Layer 6 of a small transformer language model trained on English Wikipedia (11 layers, counted from 0, width 64).
A neuron's activation on a vector x is SiLU(gate . x) times (in . x), where the dot is the dot product.

Input weights of the MLP neurons that the questions are about. A number n stands for n times 0.0013.
n4 gate: 177 105 -110 32 -30 -265 11 3 -112 102 -49 -58 103 -31 -59 79 71 -5 -195 -28 73 127 -35 13 113 11 163 -73 194 52 -159 -27 -87 -18 68 -152 -134 110 79 163 70 183 144 53 -155 92 -55 394 197 62 84 -153 -46 97 -16 -191 5 193 -20 -49 42 -7 18 189
n22 gate: -118 -109 -56 -5 -124 6 -162 -157 -134 306 101 247 -200 -126 -83 -79 -122 -22 -21 -40 -56 36 202 110 -32 76 -28 -36 -87 -91 111 -123 -58 -16 -233 133 22 146 -66 -10 26 -135 193 -138 -23 -62 -184 171 6 -208 21 -88 -332 64 -198 6 -169 -244 -127 73 -188 0 51 235
n26 gate: 101 -94 -86 8 -50 -69 168 -15 -67 22 146 -93 -185 -129 103 132 154 102 70 -36 -124 -118 189 -103 -121 139 -161 111 -160 -116 -69 25 0 115 145 -156 38 34 -35 -312 97 12 -75 -108 99 -58 -239 -96 -70 -10 -199 -197 54 -288 -213 1 -193 273 -152 -61 -96 -35 136 22
n35 gate: -114 -117 -216 -76 -183 -63 16 187 -167 260 16 207 52 -158 -60 -93 -26 -80 212 110 -134 281 -49 -256 42 3 -248 -52 36 154 -103 -59 -92 283 123 -225 48 -85 -74 -46 -39 -121 50 -64 22 -12 295 -73 -84 -133 -81 87 -344 27 -192 61 -111 98 122 175 -35 -83 56 149
n37 gate: -79 11 -70 89 20 -335 62 -105 99 159 -24 -14 144 -123 -122 220 -158 84 2 110 -113 -310 176 57 67 -49 176 125 -135 66 25 -36 82 303 -90 82 -83 79 139 -327 -69 51 -188 112 -104 -98 50 34 -21 70 66 7 -142 -27 67 86 -160 115 153 -66 -78 -62 -126 26
n43 gate: -148 -50 -478 25 -182 162 95 2 -7 21 -54 149 -244 -106 253 25 -96 -109 214 111 -18 73 -11 -41 170 -1 167 86 12 172 -8 48 86 37 87 -30 -213 78 -37 133 -94 -92 -36 -86 6 -58 120 59 -81 -31 -65 21 82 -76 -136 -4 -180 51 -107 195 -80 -39 -103 -155
n51 gate: 221 -193 111 34 43 4 -48 -3 -117 -34 -181 -100 -35 -214 -2 -162 13 -168 -141 21 -31 198 229 -152 115 -105 75 37 -34 39 -135 -132 150 -130 -173 -9 25 -73 42 -106 -87 -13 -129 76 -169 243 -59 -69 -216 55 -252 -44 -271 -105 143 -6 -70 74 187 21 207 -47 35 44
n55 gate: -176 -31 -37 17 -31 175 121 148 -56 30 -115 90 63 27 11 -108 -39 -114 100 -236 -12 97 95 -152 -159 -42 -87 105 -71 143 -77 62 150 -161 -140 101 98 -271 68 238 61 -67 -34 -71 -111 49 62 9 -132 -156 190 115 -92 -36 77 -47 14 100 -75 171 -138 4 -240 -96
n76 gate: -7 192 25 -37 38 -53 182 -160 -20 31 -65 131 135 18 -40 -1 71 201 -31 84 -134 430 -62 -152 25 76 59 -77 230 29 -269 83 -10 -121 79 -74 -143 49 -31 -103 79 -44 166 103 -40 -46 -33 22 2 96 14 54 50 -71 -31 182 -108 -8 30 121 151 168 -36 140
n85 gate: 101 106 -44 -129 -63 -211 -69 -90 -86 20 124 132 119 -135 -111 230 -82 200 15 179 50 -156 41 42 329 92 134 65 37 232 -34 76 32 -125 -99 -80 25 58 -67 -60 -2 -26 -259 156 -94 120 -78 -125 21 75 121 118 154 74 37 39 -18 -228 -150 34 96 -74 295 238
n97 gate: 31 24 96 134 11 40 167 12 -150 -149 92 24 -85 -186 17 -168 -29 307 -143 -120 -34 21 -158 -82 31 -48 2 -312 -42 -107 -81 111 -36 -119 68 -289 2 -162 187 -20 117 -27 -132 -38 10 -171 -146 21 103 -98 -104 -8 -235 47 -41 236 97 -122 135 -49 -25 75 -216 111
n99 gate: 39 68 -173 173 -26 -84 -69 296 -145 -119 -137 26 -44 75 -59 138 171 90 -167 259 -58 225 176 102 -4 -15 -93 -188 -107 -86 -131 119 -15 -182 0 -85 88 103 -106 -139 -247 -27 -27 -34 -28 -121 227 -74 -138 15 138 -193 -6 -52 111 -99 -225 -84 85 -50 -98 -258 -24 -55
n106 gate: 100 -29 -219 -200 64 162 123 174 -79 -3 58 -63 -1 -172 136 -82 180 15 44 89 14 194 117 141 4 -67 -93 -263 -7 175 -169 -194 167 135 126 64 -74 183 -55 29 -78 -64 -21 102 185 -116 -11 11 -15 -68 30 22 -256 -8 -144 294 4 75 136 -126 17 -100 -180 187
n108 gate: 26 -51 -117 72 -77 222 176 20 -152 185 -201 75 122 -15 231 105 -6 62 -160 -315 -60 15 114 62 132 293 -68 -4 21 170 -87 137 120 10 -69 57 12 187 -31 226 -158 -114 -303 91 135 -99 121 225 281 161 53 -145 -119 -16 26 15 -48 -17 -104 108 136 -63 70 73
n116 gate: 112 138 -206 132 74 -195 82 -40 89 -86 -118 -19 58 -178 50 371 -193 193 73 -80 80 61 -45 32 155 44 255 25 215 62 156 -113 -30 31 50 1 -279 -14 222 -96 89 8 -178 -228 -309 -141 47 204 90 -55 -109 31 -95 -27 -110 124 -93 -62 -18 -81 135 -152 -30 30
n135 gate: -3 -149 33 324 -106 -111 188 -42 248 -66 -40 -118 -39 -64 -96 -172 -88 6 -165 -89 -116 -22 27 -290 17 -16 -152 35 50 64 136 -7 -114 -20 55 14 -173 328 -39 -213 58 -37 -128 38 -7 63 93 -40 -143 57 -61 -192 -117 -245 -62 -36 133 286 -135 7 31 -241 146 -102
n153 gate: 225 -312 190 187 -83 -70 185 160 2 -116 28 -7 53 -74 -150 1 -5 -22 -197 -238 150 76 322 -47 121 413 81 112 156 -110 37 115 110 32 -151 -154 -126 -138 161 74 -66 76 15 95 68 -34 2 -107 -83 87 -62 -235 145 -187 -124 -58 -164 -14 -16 153 24 -220 -152 203
n156 gate: -79 -65 -80 -100 -6 15 102 -8 184 -18 30 -1 261 -4 203 -128 -92 48 209 -201 -96 -60 -11 30 -150 28 116 99 80 -224 -253 -37 -3 -158 278 134 104 -56 -110 -4 -76 25 -47 107 -32 25 -27 202 178 -51 91 -199 -198 -33 142 108 9 -115 10 85 -186 -192 286 115
n162 gate: 111 -157 -41 110 -145 -209 -53 181 18 137 -90 175 128 -62 -28 13 -42 64 -17 2 56 -92 11 -161 -104 71 -185 -8 44 -283 56 1 -68 -73 -280 237 11 -57 185 97 18 89 -17 -78 -57 -77 105 68 -426 -83 -244 -150 42 -137 -10 259 -130 -3 -101 -89 47 -289 -183 -52
n167 gate: -7 -95 -253 31 54 -303 24 137 1 8 -59 86 -64 -154 241 13 -7 87 92 -98 108 -117 229 -84 -171 217 -32 116 2 -125 195 154 -160 -108 -105 -3 -17 -185 290 -226 -71 186 -30 -240 -53 88 46 152 -183 98 -110 -93 -221 -34 103 -57 -185 188 118 317 84 83 -50 72
n171 gate: -22 73 -147 -155 -166 15 26 -62 -7 -34 -123 19 -117 -156 -25 39 93 160 201 -15 -31 183 109 80 243 -30 101 95 -59 -327 -46 -203 -45 -72 36 113 107 178 188 -118 61 52 -162 64 -126 204 -114 196 136 -11 13 -98 41 -120 263 -53 171 -159 -3 -71 285 38 -169 149
n4 in: -82 -80 103 -61 -48 -33 147 -34 -113 -82 161 91 -380 170 -3 71 -99 -154 51 -81 -12 35 18 -25 60 -158 -47 -17 217 -156 196 -75 135 -95 -108 -138 46 -15 -118 -91 -143 -58 -46 -27 -274 -191 77 -53 74 57 -68 286 172 -169 61 78 -16 152 -44 -33 100 43 8 -55
n22 in: 125 -106 29 17 216 -63 208 45 225 -36 156 46 152 -58 216 13 -30 -142 -104 -19 61 260 -80 316 15 -11 53 -76 2 132 -136 -35 -138 -48 -88 192 -7 -43 88 -214 215 157 55 -12 -116 -7 -13 -54 55 304 20 171 20 -6 58 -127 -135 86 189 37 -150 27 -36 9
n26 in: 128 -115 -104 -153 -52 -15 -70 -35 -15 -4 -32 48 -34 50 144 37 -20 -12 105 91 -248 67 -234 145 -7 13 -64 74 -113 -5 -121 -6 0 -13 157 -40 52 187 -126 -20 359 -80 38 67 111 -117 -80 -142 92 -5 17 -170 -112 -254 -48 159 -179 -4 -128 -10 -128 -37 377 104
n35 in: 265 229 -87 -191 -13 -31 126 23 10 -141 -83 131 -31 -99 101 -31 -125 91 79 88 -79 79 -184 -13 181 -13 148 -182 115 -146 77 -185 -148 -86 74 339 -103 -93 -122 -78 -52 -198 45 49 -51 -103 -96 42 -54 -5 67 -314 -76 61 12 217 -1 274 48 -54 -111 26 90 -142
n37 in: 236 44 -18 59 -100 -149 66 -64 44 100 -55 -317 -53 -138 71 81 64 -213 -371 93 -110 190 31 -168 53 -56 -42 -10 18 -94 -54 -126 -160 -86 -137 -57 52 -55 -164 228 -80 90 43 61 -130 -99 39 -12 -73 170 -59 -101 75 -282 -17 117 -2 89 256 4 -177 -88 117 -80
n43 in: -70 14 95 180 -62 -127 -59 33 -83 29 241 23 -24 -34 168 -85 -22 216 -22 -28 155 80 30 -204 -14 47 81 175 -207 236 -29 33 -207 -156 -44 -32 -27 -118 -28 86 -73 -289 -99 -149 171 -142 29 122 28 -54 -71 177 10 56 -121 238 -41 71 142 -20 -8 -132 -92 -30
n51 in: 271 106 -194 -7 3 178 12 -58 -109 95 204 100 46 -97 93 -157 -296 35 16 87 150 -28 167 342 210 52 74 9 127 213 -335 80 24 15 109 -181 -88 -149 0 211 6 118 9 -2 -136 -29 85 -92 -27 129 -2 -121 -80 205 123 -65 2 -111 -142 133 21 29 -2 46
n55 in: 251 -141 114 131 96 -7 154 -199 -89 -70 -144 -88 -212 59 11 -79 -175 -124 70 -17 -9 1 47 -91 2 96 107 109 127 -69 -64 -221 -117 110 320 101 -153 42 134 -50 -208 -36 -51 -70 -65 -16 -110 -58 -268 -194 -26 62 115 -41 67 70 0 -85 115 -29 -5 66 249 52
n76 in: -34 53 4 102 66 13 -77 -62 27 -1 -215 -248 32 -205 -181 112 -165 -169 -16 -61 -60 -244 -103 19 -32 121 -28 -118 -148 -27 73 52 -114 -75 -217 57 95 -78 31 41 54 93 -200 -195 144 -84 -193 -234 35 45 65 127 -70 25 -60 -35 74 -28 53 -42 -175 4 89 -19
n85 in: 71 39 152 204 -47 -28 7 13 63 82 168 129 70 20 -65 -18 -183 250 -134 70 5 54 -110 105 163 -206 172 159 -36 112 -44 150 -77 -40 -131 -117 165 -163 70 -281 117 169 191 -208 -33 9 144 -194 -260 -23 -49 -45 17 -127 -221 -67 -10 -56 -172 158 -106 -2 -191 3
n97 in: -36 122 200 -34 -65 -88 -142 239 -55 185 -108 62 120 -37 -82 -33 -156 116 -37 153 -97 128 14 -86 -5 92 109 28 0 21 -130 -57 -187 108 -102 -28 229 -118 -270 -67 122 -23 -147 -84 71 -41 -12 69 237 -142 168 50 13 103 -5 -58 110 -59 73 126 -162 -95 74 89
n99 in: 251 -48 -31 136 -16 -71 128 -151 311 -122 105 69 -25 72 -2 -13 66 85 155 -146 -58 -79 -39 7 196 80 -39 3 4 254 260 -48 21 -30 -135 33 -107 -10 89 273 -165 -44 -41 22 -55 114 -18 98 -17 -111 -163 -131 -40 90 145 52 152 -131 61 -86 0 -227 -51 -145
n106 in: -159 60 -25 -80 85 -38 174 -74 -205 -173 101 51 -88 32 -114 81 -82 79 -205 153 -46 -18 -123 -94 50 116 164 -157 235 -38 99 -46 77 20 -257 -112 9 -34 -28 42 125 225 -143 41 208 -36 133 48 -1 78 -136 -15 -74 59 49 -58 156 166 -175 7 -80 -98 -67 153
n108 in: 117 -190 10 4 10 -7 231 -153 -61 175 200 -58 -329 -42 -19 -133 -84 117 -158 -126 -57 16 -63 -106 -153 -133 299 -161 -162 -85 34 -5 -298 -32 -106 -110 -117 201 -47 107 137 173 16 69 -111 -121 14 -66 247 -214 -133 -3 246 -18 215 -6 -123 144 -141 72 76 64 50 -176
n116 in: -17 169 -22 231 -75 -84 128 -86 -42 188 -93 -254 16 96 49 26 68 182 91 -137 -94 -274 51 -90 212 7 121 115 108 7 122 20 -381 -249 160 -23 -219 -29 -36 -222 136 4 -86 8 -141 -80 56 21 38 90 37 -49 -115 30 123 -28 -85 162 -102 -33 -134 -50 -76 -103
n135 in: 100 78 47 -23 -23 35 -100 12 -38 -127 -76 41 -122 -95 171 -171 -40 -3 106 10 49 240 195 -142 92 -35 335 -74 163 -48 191 -61 -32 39 67 154 68 175 51 -157 170 22 -99 14 309 -172 -33 -63 -38 -122 -89 -45 -213 169 42 -27 -73 -79 -308 60 -97 -32 43 -87
n153 in: 83 21 54 63 -218 -243 16 -12 87 -157 115 148 -199 62 2 -161 -81 -1 -192 -224 16 -66 -113 150 86 15 -118 119 -48 377 71 66 -69 -70 -51 -84 -22 184 68 108 32 -270 191 259 21 15 -325 220 -55 101 20 192 66 161 -115 231 80 -118 -104 -47 28 -57 -131 -144
n156 in: -24 92 68 11 -140 186 -52 110 -80 -243 -176 72 125 48 73 -8 -114 -311 -13 -3 112 -25 21 -210 107 -94 -117 27 -142 76 -15 117 -154 -21 136 -111 -7 -46 8 -227 180 83 -204 7 205 78 -127 7 28 165 107 23 -208 70 -68 -200 -49 72 -150 -74 -124 26 -246 224
n162 in: -159 191 37 50 9 208 180 62 -146 -119 67 -1 209 -12 13 -28 13 154 62 -26 -64 56 -55 -19 -240 7 -7 -64 18 34 -64 117 -425 -127 161 -81 13 -129 -91 127 -96 -77 -6 23 283 -64 -69 -144 -108 24 55 -23 41 77 55 -344 -194 89 177 197 -31 14 13 208
n167 in: 82 169 90 -77 55 154 31 -69 -195 68 -102 -211 52 55 -37 107 -101 -42 122 155 -66 -124 47 -12 107 249 243 -161 106 60 -36 -3 -85 105 -304 -32 -79 76 -130 180 -70 11 -114 -79 -160 22 -173 232 -193 -78 66 -119 -170 -238 -48 53 58 15 -267 14 -89 149 -270 22
n171 in: -132 26 97 -104 -157 33 -52 -152 -165 139 94 88 -207 -60 -25 -54 -55 189 102 -14 -105 65 96 -54 120 52 163 -154 -15 -163 15 21 179 1 -36 238 -53 -22 -241 -82 -119 39 60 -289 -97 -89 -230 80 14 -173 68 3 95 -239 22 285 -49 -74 136 -4 -125 130 -76 38

Each question shows a token from some text and the vector x that enters the MLP there. A number n stands for n times 0.0087.

" h": 164 -75 202 -13 -49 138 2 -35 89 129 -118 -142 117 141 -1 95 155 -232 -78 -78 -17 -61 -94 -58 111 -72 -70 -35 53 102 -146 42 -1 99 -3 -107 132 -52 -126 -302 -30 185 74 10 136 81 -104 48 -152 79 -34 -189 -38 -39 -60 80 97 80 10 150 66 156 -54 16
Which neuron lights up most? n43

" mark": 13 79 208 -10 350 -32 240 -259 37 91 -2 -63 66 80 -3 -53 40 -94 -61 41 67 -87 183 184 -5 -19 53 160 -71 -73 51 107 -7 184 36 52 -75 -1 90 6 -101 124 -105 114 -266 -93 26 -72 -59 180 -24 -14 26 -60 236 65 114 67 54 -207 -27 144 61 -68
Which neuron lights up most? n37

" t": 71 -61 73 -111 183 154 -44 -16 -100 137 -86 -173 72 151 -249 -35 -108 -236 210 20 -62 -131 74 -75 23 78 100 131 -175 14 161 -90 162 76 95 7 82 -185 14 46 -15 143 106 9 107 -105 100 -98 -33 59 -50 -72 -164 19 -11 92 170 9 96 156 52 -15 -165 -195
Which neuron lights up most? n55

" the": -36 -81 47 -134 13 14 -220 -152 80 -27 -6 -149 1 320 21 -6 -67 106 -149 139 131 24 77 -75 150 -49 -9 22 -6 124 -51 17 70 -82 -22 192 -71 -91 -191 -92 130 73 76 97 9 -101 -150 -18 -74 99 10 -108 -71 35 -141 41 120 34 2 -31 103 -176 -11 -1
Which neuron fires most, and how strongly? n85, at about 0.64

"o": 58 33 -3 -80 -57 31 120 202 -66 -7 201 103 -79 181 68 -24 180 42 -32 -86 155 -192 -14 -162 -51 -55 -62 114 192 173 41 94 162 80 64 121 -32 146 -39 106 -49 -14 97 84 50 -4 -120 160 119 232 142 -20 -115 21 -41 51 222 44 -114 -102 53 107 -92 -125
Which neuron lights up most? n4

" most": 174 102 -82 190 232 70 53 -56 163 -88 -239 197 87 55 2 14 34 143 155 26 -36 -6 -75 30 187 12 72 180 -180 -72 59 133 -22 -1 50 -7 -104 -44 -105 91 -89 70 14 69 200 -162 -297 63 151 36 -34 -19 -6 -124 -94 39 150 57 108 -52 120 36 42 152
Which neuron fires most, and how strongly? n76, at about 1.1

"on": 155 -173 262 -191 -18 104 -14 131 -22 -137 -33 -99 -26 217 -60 26 115 69 -106 12 -48 -103 258 47 20 42 -108 36 57 -165 101 243 249 -50 -120 123 -19 125 -29 -85 -26 -79 104 31 7 -32 -153 -131 58 20 35 13 -146 -39 -23 28 116 144 -166 -76 29 3 -29 -56
Which neuron lights up most? n153

"U": 76 -164 6 185 -68 30 -91 10 -27 62 187 -23 -85 205 3 -14 89 53 -173 -166 163 -183 -26 61 -72 -10 104 90 -52 71 31 7 -198 59 6 -87 -38 68 64 -33 -134 -165 129 -8 92 51 -59 -49 190 96 25 68 1 94 -133 -130 300 -76 15 123 -4 -28 85 -145
Which neuron lights up most? n153

"\n": -112 46 -34 62 -155 75 64 243 96 -91 -53 -205 -71 21 -117 -93 86 129 65 5 -6 -89 45 26 31 -49 -76 184 41 145 182 231 62 86 -186 -115 119 -41 92 64 -138 -145 92 -181 75 186 -47 10 66 -83 -56 -144 -109 -18 66 29 104 -133 -131 4 18 176 -52 -129
Which neuron lights up most? n167

" until": 152 -41 60 -121 220 40 47 181 47 -97 66 -70 -1 308 212 -12 -87 29 -128 -42 -135 -77 263 46 -48 72 -162 -270 -9 4 79 104 -96 -31 -137 149 -100 24 22 28 -68 -91 -34 102 -11 -69 -8 -139 31 -93 27 77 -13 41 43 136 77 25 -50 -26 -39 -116 -145 -144
Which neuron lights up most? n99

" tra": 139 212 31 1 129 119 -69 -86 -38 -16 -6 217 -101 -63 103 -1 211 -102 173 98 73 111 -122 -19 -1 85 -232 -86 16 -153 -63 242 -262 171 132 -14 114 -39 -67 -110 -96 53 57 -10 -99 -17 -10 -34 -162 12 53 -63 -101 32 100 93 226 10 56 26 0 45 105 -228
Which neuron fires most, and how strongly? n35, at about 3.9

" Russ": -39 46 -72 -26 10 184 103 18 -62 193 148 -109 258 111 125 -53 -12 116 -97 -69 80 -45 -70 -32 -91 101 270 23 -112 43 28 7 64 126 -26 -164 -67 -37 -53 84 94 160 -57 132 -110 -115 27 -118 39 45 110 -203 119 -205 -164 79 33 94 -96 -212 -114 55 24 -40
Which two neurons fire most, strongest first? n108, n26

"amp": 119 -56 -7 -87 67 158 165 32 164 -67 92 189 -95 -25 -244 -6 65 165 -56 -19 12 -11 45 30 -106 10 202 -214 25 -203 -71 142 -50 27 218 87 26 -133 -36 -140 -40 144 198 -142 -80 -41 -218 62 -56 90 34 103 -86 -23 -212 -89 -72 -74 83 -18 -197 -105 -8 57
Which neuron lights up most? n22

" st": 229 166 86 -33 -53 8 157 -173 116 219 -84 -88 180 101 -167 -15 120 -170 -57 32 126 -191 -27 -159 49 41 -16 -37 163 125 62 19 28 28 173 64 140 -126 -102 -58 -82 127 83 -33 -108 -91 93 -7 -44 -13 -5 -46 -120 -147 -114 95 171 -70 23 -58 44 132 -11 -58
Which neuron lights up most? n37

" line": 2 167 83 -107 156 -30 301 -283 167 -32 11 -50 81 1 -71 -70 101 -116 101 64 165 3 -11 156 -58 -27 197 -57 36 34 12 143 -112 4 73 200 -36 56 -58 -39 -97 52 -88 108 -121 -109 59 -45 -112 113 84 5 -49 119 33 103 129 38 95 -127 -82 218 -56 158
Which neuron lights up most? n76

" and": 71 134 13 -169 165 -74 -164 131 -12 -89 152 -109 2 386 105 -43 26 106 -125 -43 -6 -83 -70 -89 -131 -4 -13 -34 21 88 62 27 -126 10 -162 17 -72 -41 -31 -27 -17 35 -103 -149 -113 -180 8 92 4 -102 -34 -9 -26 -18 -58 187 80 16 -165 -162 10 -174 65 -96
Which neuron fires most, and how strongly? n116, at about 1.3

"m": -45 167 -20 -34 85 91 -54 139 -7 -23 -111 -93 46 -101 -91 166 10 -130 216 62 103 -109 37 -32 115 -189 -103 -22 27 -59 -201 -29 -8 -181 -14 -132 51 172 7 -28 -80 133 -69 81 101 40 87 265 -285 5 117 66 -66 79 -58 -225 -84 -87 -70 -131 -7 38 60 -132
Which neuron lights up most? n108

" Japan": -161 73 78 31 99 73 7 259 -70 -1 221 -35 6 83 144 -54 -168 131 30 -87 105 -16 74 37 120 73 247 -155 -78 65 26 77 134 211 3 -11 -166 102 -39 147 43 132 4 124 -114 -125 25 -159 74 28 39 -137 -123 -136 -34 -8 140 251 -151 -65 -83 153 42 -104
Which neuron fires most, and how strongly? n108, at about 2.5

" club": 81 329 -15 -24 119 43 213 -140 60 -147 154 -104 3 32 24 8 99 -158 16 -75 47 3 142 221 22 27 73 -80 -58 -29 100 -2 15 -27 46 45 -170 199 -70 -49 -68 96 60 161 -192 -285 1 -66 79 -84 164 -81 -68 49 72 2 201 46 15 -89 -9 107 -88 -89
Which neuron fires most, and how strongly? n116, at about 1.3

"ort": 124 143 32 211 156 64 36 24 54 -20 52 132 -6 -5 -151 -21 182 220 -110 47 49 218 -38 60 142 29 -38 -10 -45 -86 9 53 -29 -11 -101 -104 -8 -8 -110 -127 -11 138 35 -234 128 67 -217 64 16 174 220 -31 33 -23 -256 -132 142 -25 220 -119 -95 -39 20 140
Which neuron fires most, and how strongly? n97, at about 3.5

" car": 71 55 -178 -6 -46 75 51 -233 21 -34 -41 -38 28 1 -1 -46 66 -319 141 194 60 -10 34 77 -155 143 133 168 199 -50 80 97 -118 151 99 -69 -144 -44 7 -27 -211 97 89 217 -56 -156 -60 -82 -61 35 1 -139 -104 36 -54 36 70 83 -31 7 67 222 34 -40
Which neuron lights up most? n167

"et": -86 103 63 -86 101 123 12 -290 38 -36 120 -106 -16 -93 -71 9 -33 -189 -73 266 11 35 128 105 70 -82 5 128 -95 -161 53 48 -5 -60 -32 114 -150 126 -77 37 57 130 132 -23 8 -161 -25 -18 -118 109 91 -55 -2 71 -24 40 76 -16 11 -182 -5 318 -12 159
Which neuron lights up most? n22

"hip": 13 111 -62 -32 128 130 163 -64 193 -150 21 46 -88 0 71 -26 155 -62 -61 3 107 119 -54 51 101 -85 21 1 -100 -2 57 6 -125 -60 75 151 -249 239 -143 -101 -107 79 38 74 -103 -152 19 -180 -154 -31 -12 -9 34 -76 5 85 118 -26 33 -81 -138 218 2 110
Which neuron lights up most? n135

"ty": 48 90 -93 -53 65 85 55 -117 45 -46 -112 -41 45 124 -17 -51 65 -185 16 5 134 127 -59 33 -40 -123 135 -49 -26 -21 18 73 -79 -36 27 224 -150 -52 -113 31 -1 -77 84 49 -14 -73 -100 14 127 7 -80 -47 -103 121 -25 61 -104 -76 -111 -153 -21 381 -154 87
Which two neurons fire most, strongest first? n22, n85

" to": 230 -149 87 -194 94 77 90 16 70 -153 34 -160 -73 323 97 136 102 190 -10 -54 82 -129 -29 -33 -38 145 -113 -19 -32 -30 109 6 -41 13 103 80 -185 7 -148 -51 -113 29 -69 5 -57 10 -42 46 -26 -2 13 -60 -48 127 -49 116 -11 71 10 -171 131 -102 54 -15
Which neuron lights up most? n116

"ne": -128 74 -20 -116 273 59 24 26 -77 -74 44 -121 -58 126 3 -133 -53 -154 0 -2 -5 59 -80 -2 134 -45 -19 4 -41 -59 61 24 -54 -23 -17 210 -57 115 -108 138 158 -67 117 -33 -91 -41 99 -26 102 4 -29 -15 -137 29 -87 86 -107 -47 -37 -92 13 374 -48 43
The three highest activations, in order: n22, n99, n85

" rec": 266 92 210 96 52 107 -16 -46 -30 70 -34 -8 -5 170 -27 -38 -22 -57 53 40 -157 -126 -117 -108 -13 11 7 208 40 7 -112 193 33 84 -88 -96 127 -2 -135 -97 -87 190 56 -227 240 143 -44 -125 120 -110 -10 55 11 -34 191 137 -6 -91 25 5 -12 44 -62 -186
The three highest activations, in order: n35, n22, n153

" B": 24 -170 -95 -66 42 114 -77 -207 44 195 -74 -109 77 217 3 106 14 -104 -25 -77 156 -59 3 43 100 -29 -37 -103 -78 51 60 -122 31 100 119 12 114 -108 22 18 207 -51 84 32 24 102 -76 83 2 -131 38 -40 76 -222 8 -92 301 -28 -3 -121 -26 50 85 -40
The three highest activations, in order: n162, n43, n35

" won": 35 -25 27 -28 184 -42 213 -20 38 -112 -163 -33 -91 232 60 169 77 -106 60 -74 -45 -46 137 21 -77 -50 -64 -93 -174 -157 64 71 15 -49 -18 89 -13 119 -158 113 -36 123 248 182 89 -25 -29 -145 -17 64 111 110 -53 -9 81 126 81 10 29 -308 123 3 -22 180
The three highest activations, in order: n85, n97, n51

"ant": 235 180 94 -10 -44 -15 -119 -187 59 17 -109 96 -5 17 -212 -164 -252 288 -39 65 25 155 70 -184 95 -190 31 -22 220 -27 39 41 -3 2 -54 47 -105 -26 -28 117 -74 -46 -87 23 202 36 6 -181 -81 193 16 -88 47 163 49 73 159 74 30 -72 74 -102 -56 -127
Which neuron lights up most? n135

",": 39 62 -39 -156 -81 114 15 32 104 -286 102 19 -90 366 -114 46 -115 20 -8 37 62 -110 29 92 46 27 -7 -160 91 144 38 80 171 14 21 -54 -97 13 -23 36 -78 10 -108 221 -44 -133 -64 83 -109 -116 -23 -61 87 -15 -118 58 -11 -101 -24 -95 43 -54 -61 -20
The three highest activations, in order: n153, n106, n99

"L": 39 92 85 -8 220 27 100 -104 4 -88 76 -127 41 267 -35 -13 35 -188 -7 -159 40 141 43 192 83 11 105 -226 49 44 64 -172 46 -85 -96 57 75 82 -133 -37 99 55 105 -6 -128 47 -10 -21 88 -1 65 -34 -36 -30 -63 -21 58 16 21 -95 11 311 134 2
Which two neurons fire most, strongest first? n4, n43

" Al": -51 -44 -161 -18 181 89 68 19 86 106 10 -101 141 186 -63 -85 -16 -19 113 167 58 -169 -4 82 83 -116 -142 25 1 -4 -25 58 -314 71 20 -24 -69 -70 -7 45 205 -47 159 112 -117 -10 -140 16 -83 -188 -10 23 -25 -123 46 -26 167 168 48 138 46 161 85 108
Which neuron lights up most? n43

" pop": -23 -21 -47 -49 32 -25 75 65 -4 2 28 -110 171 -18 -50 -27 -40 -70 127 -202 51 -218 147 152 -73 212 275 56 -43 -21 -44 96 -29 81 106 157 -100 -39 -91 -216 -89 91 79 17 2 -90 -25 -51 -247 52 108 6 -175 -74 -317 -55 116 143 -92 4 -66 133 25 -118
Which neuron lights up most? n167

" 2018": -71 49 153 256 121 249 -7 -33 -1 -53 187 -29 6 193 75 -113 62 -161 -73 -24 -30 116 34 86 74 99 35 -39 81 71 161 -67 -64 -101 -58 87 -86 120 -70 27 83 75 104 271 82 -204 -164 -92 58 -134 -64 -73 80 -196 126 53 24 13 -164 -79 -103 -42 63 -80
Which two neurons fire most, strongest first? n135, n153

" al": -48 -90 -199 75 140 114 -28 -126 -29 52 -8 -79 146 220 -135 56 8 -67 65 208 -58 -124 19 92 100 -73 -62 162 -79 85 -10 111 -254 7 -32 23 -108 -60 17 10 -33 -37 101 -1 -46 -161 -274 43 -106 -103 -87 21 -238 -16 -77 -49 175 72 135 272 34 -22 -148 -52
Which neuron lights up most? n167

" his": 32 -83 103 -164 129 119 -311 -8 37 -135 -106 -80 -36 213 -116 55 -11 -136 -118 89 122 28 188 82 20 55 39 -28 -44 6 -7 52 61 -167 51 182 -67 -108 -111 18 26 -33 22 -21 -28 -120 -196 -85 -9 87 2 -167 -53 179 -102 3 184 110 19 -117 145 -85 31 -126
Which neuron lights up most? n108

" Sy": 89 -183 -10 27 74 91 -150 10 -74 41 104 5 -124 26 -7 -27 -157 74 231 -92 120 -106 -117 -62 -49 46 85 -23 -122 29 -51 -24 -305 -84 -165 -71 -6 119 -126 -66 131 -90 329 -59 -63 37 -253 -57 26 21 165 33 -6 -88 -71 21 84 -12 -23 93 -228 -81 46 -50
The three highest activations, in order: n22, n26, n106

"est": -45 161 3 -35 17 72 -125 -140 78 79 213 -113 80 128 -135 -82 33 -58 -23 181 -137 34 -78 -40 50 -6 106 -155 -117 -55 13 -141 -50 92 -118 82 -206 -185 -11 -51 -53 135 -12 -119 205 -43 -206 76 -71 24 -81 -116 95 94 9 153 147 -64 137 -125 147 100 148 99
Which neuron lights up most? n76

"b": -58 -18 76 72 -48 14 39 -234 97 114 123 104 136 197 -13 -81 222 146 42 -1 135 -36 35 -53 64 -139 -51 -66 -23 -42 145 -53 -38 103 -151 -152 91 62 7 -22 119 92 -75 -23 100 143 -70 -25 -69 -229 54 271 -32 -15 187 -68 104 71 12 -5 76 167 78 58
Which neuron lights up most? n85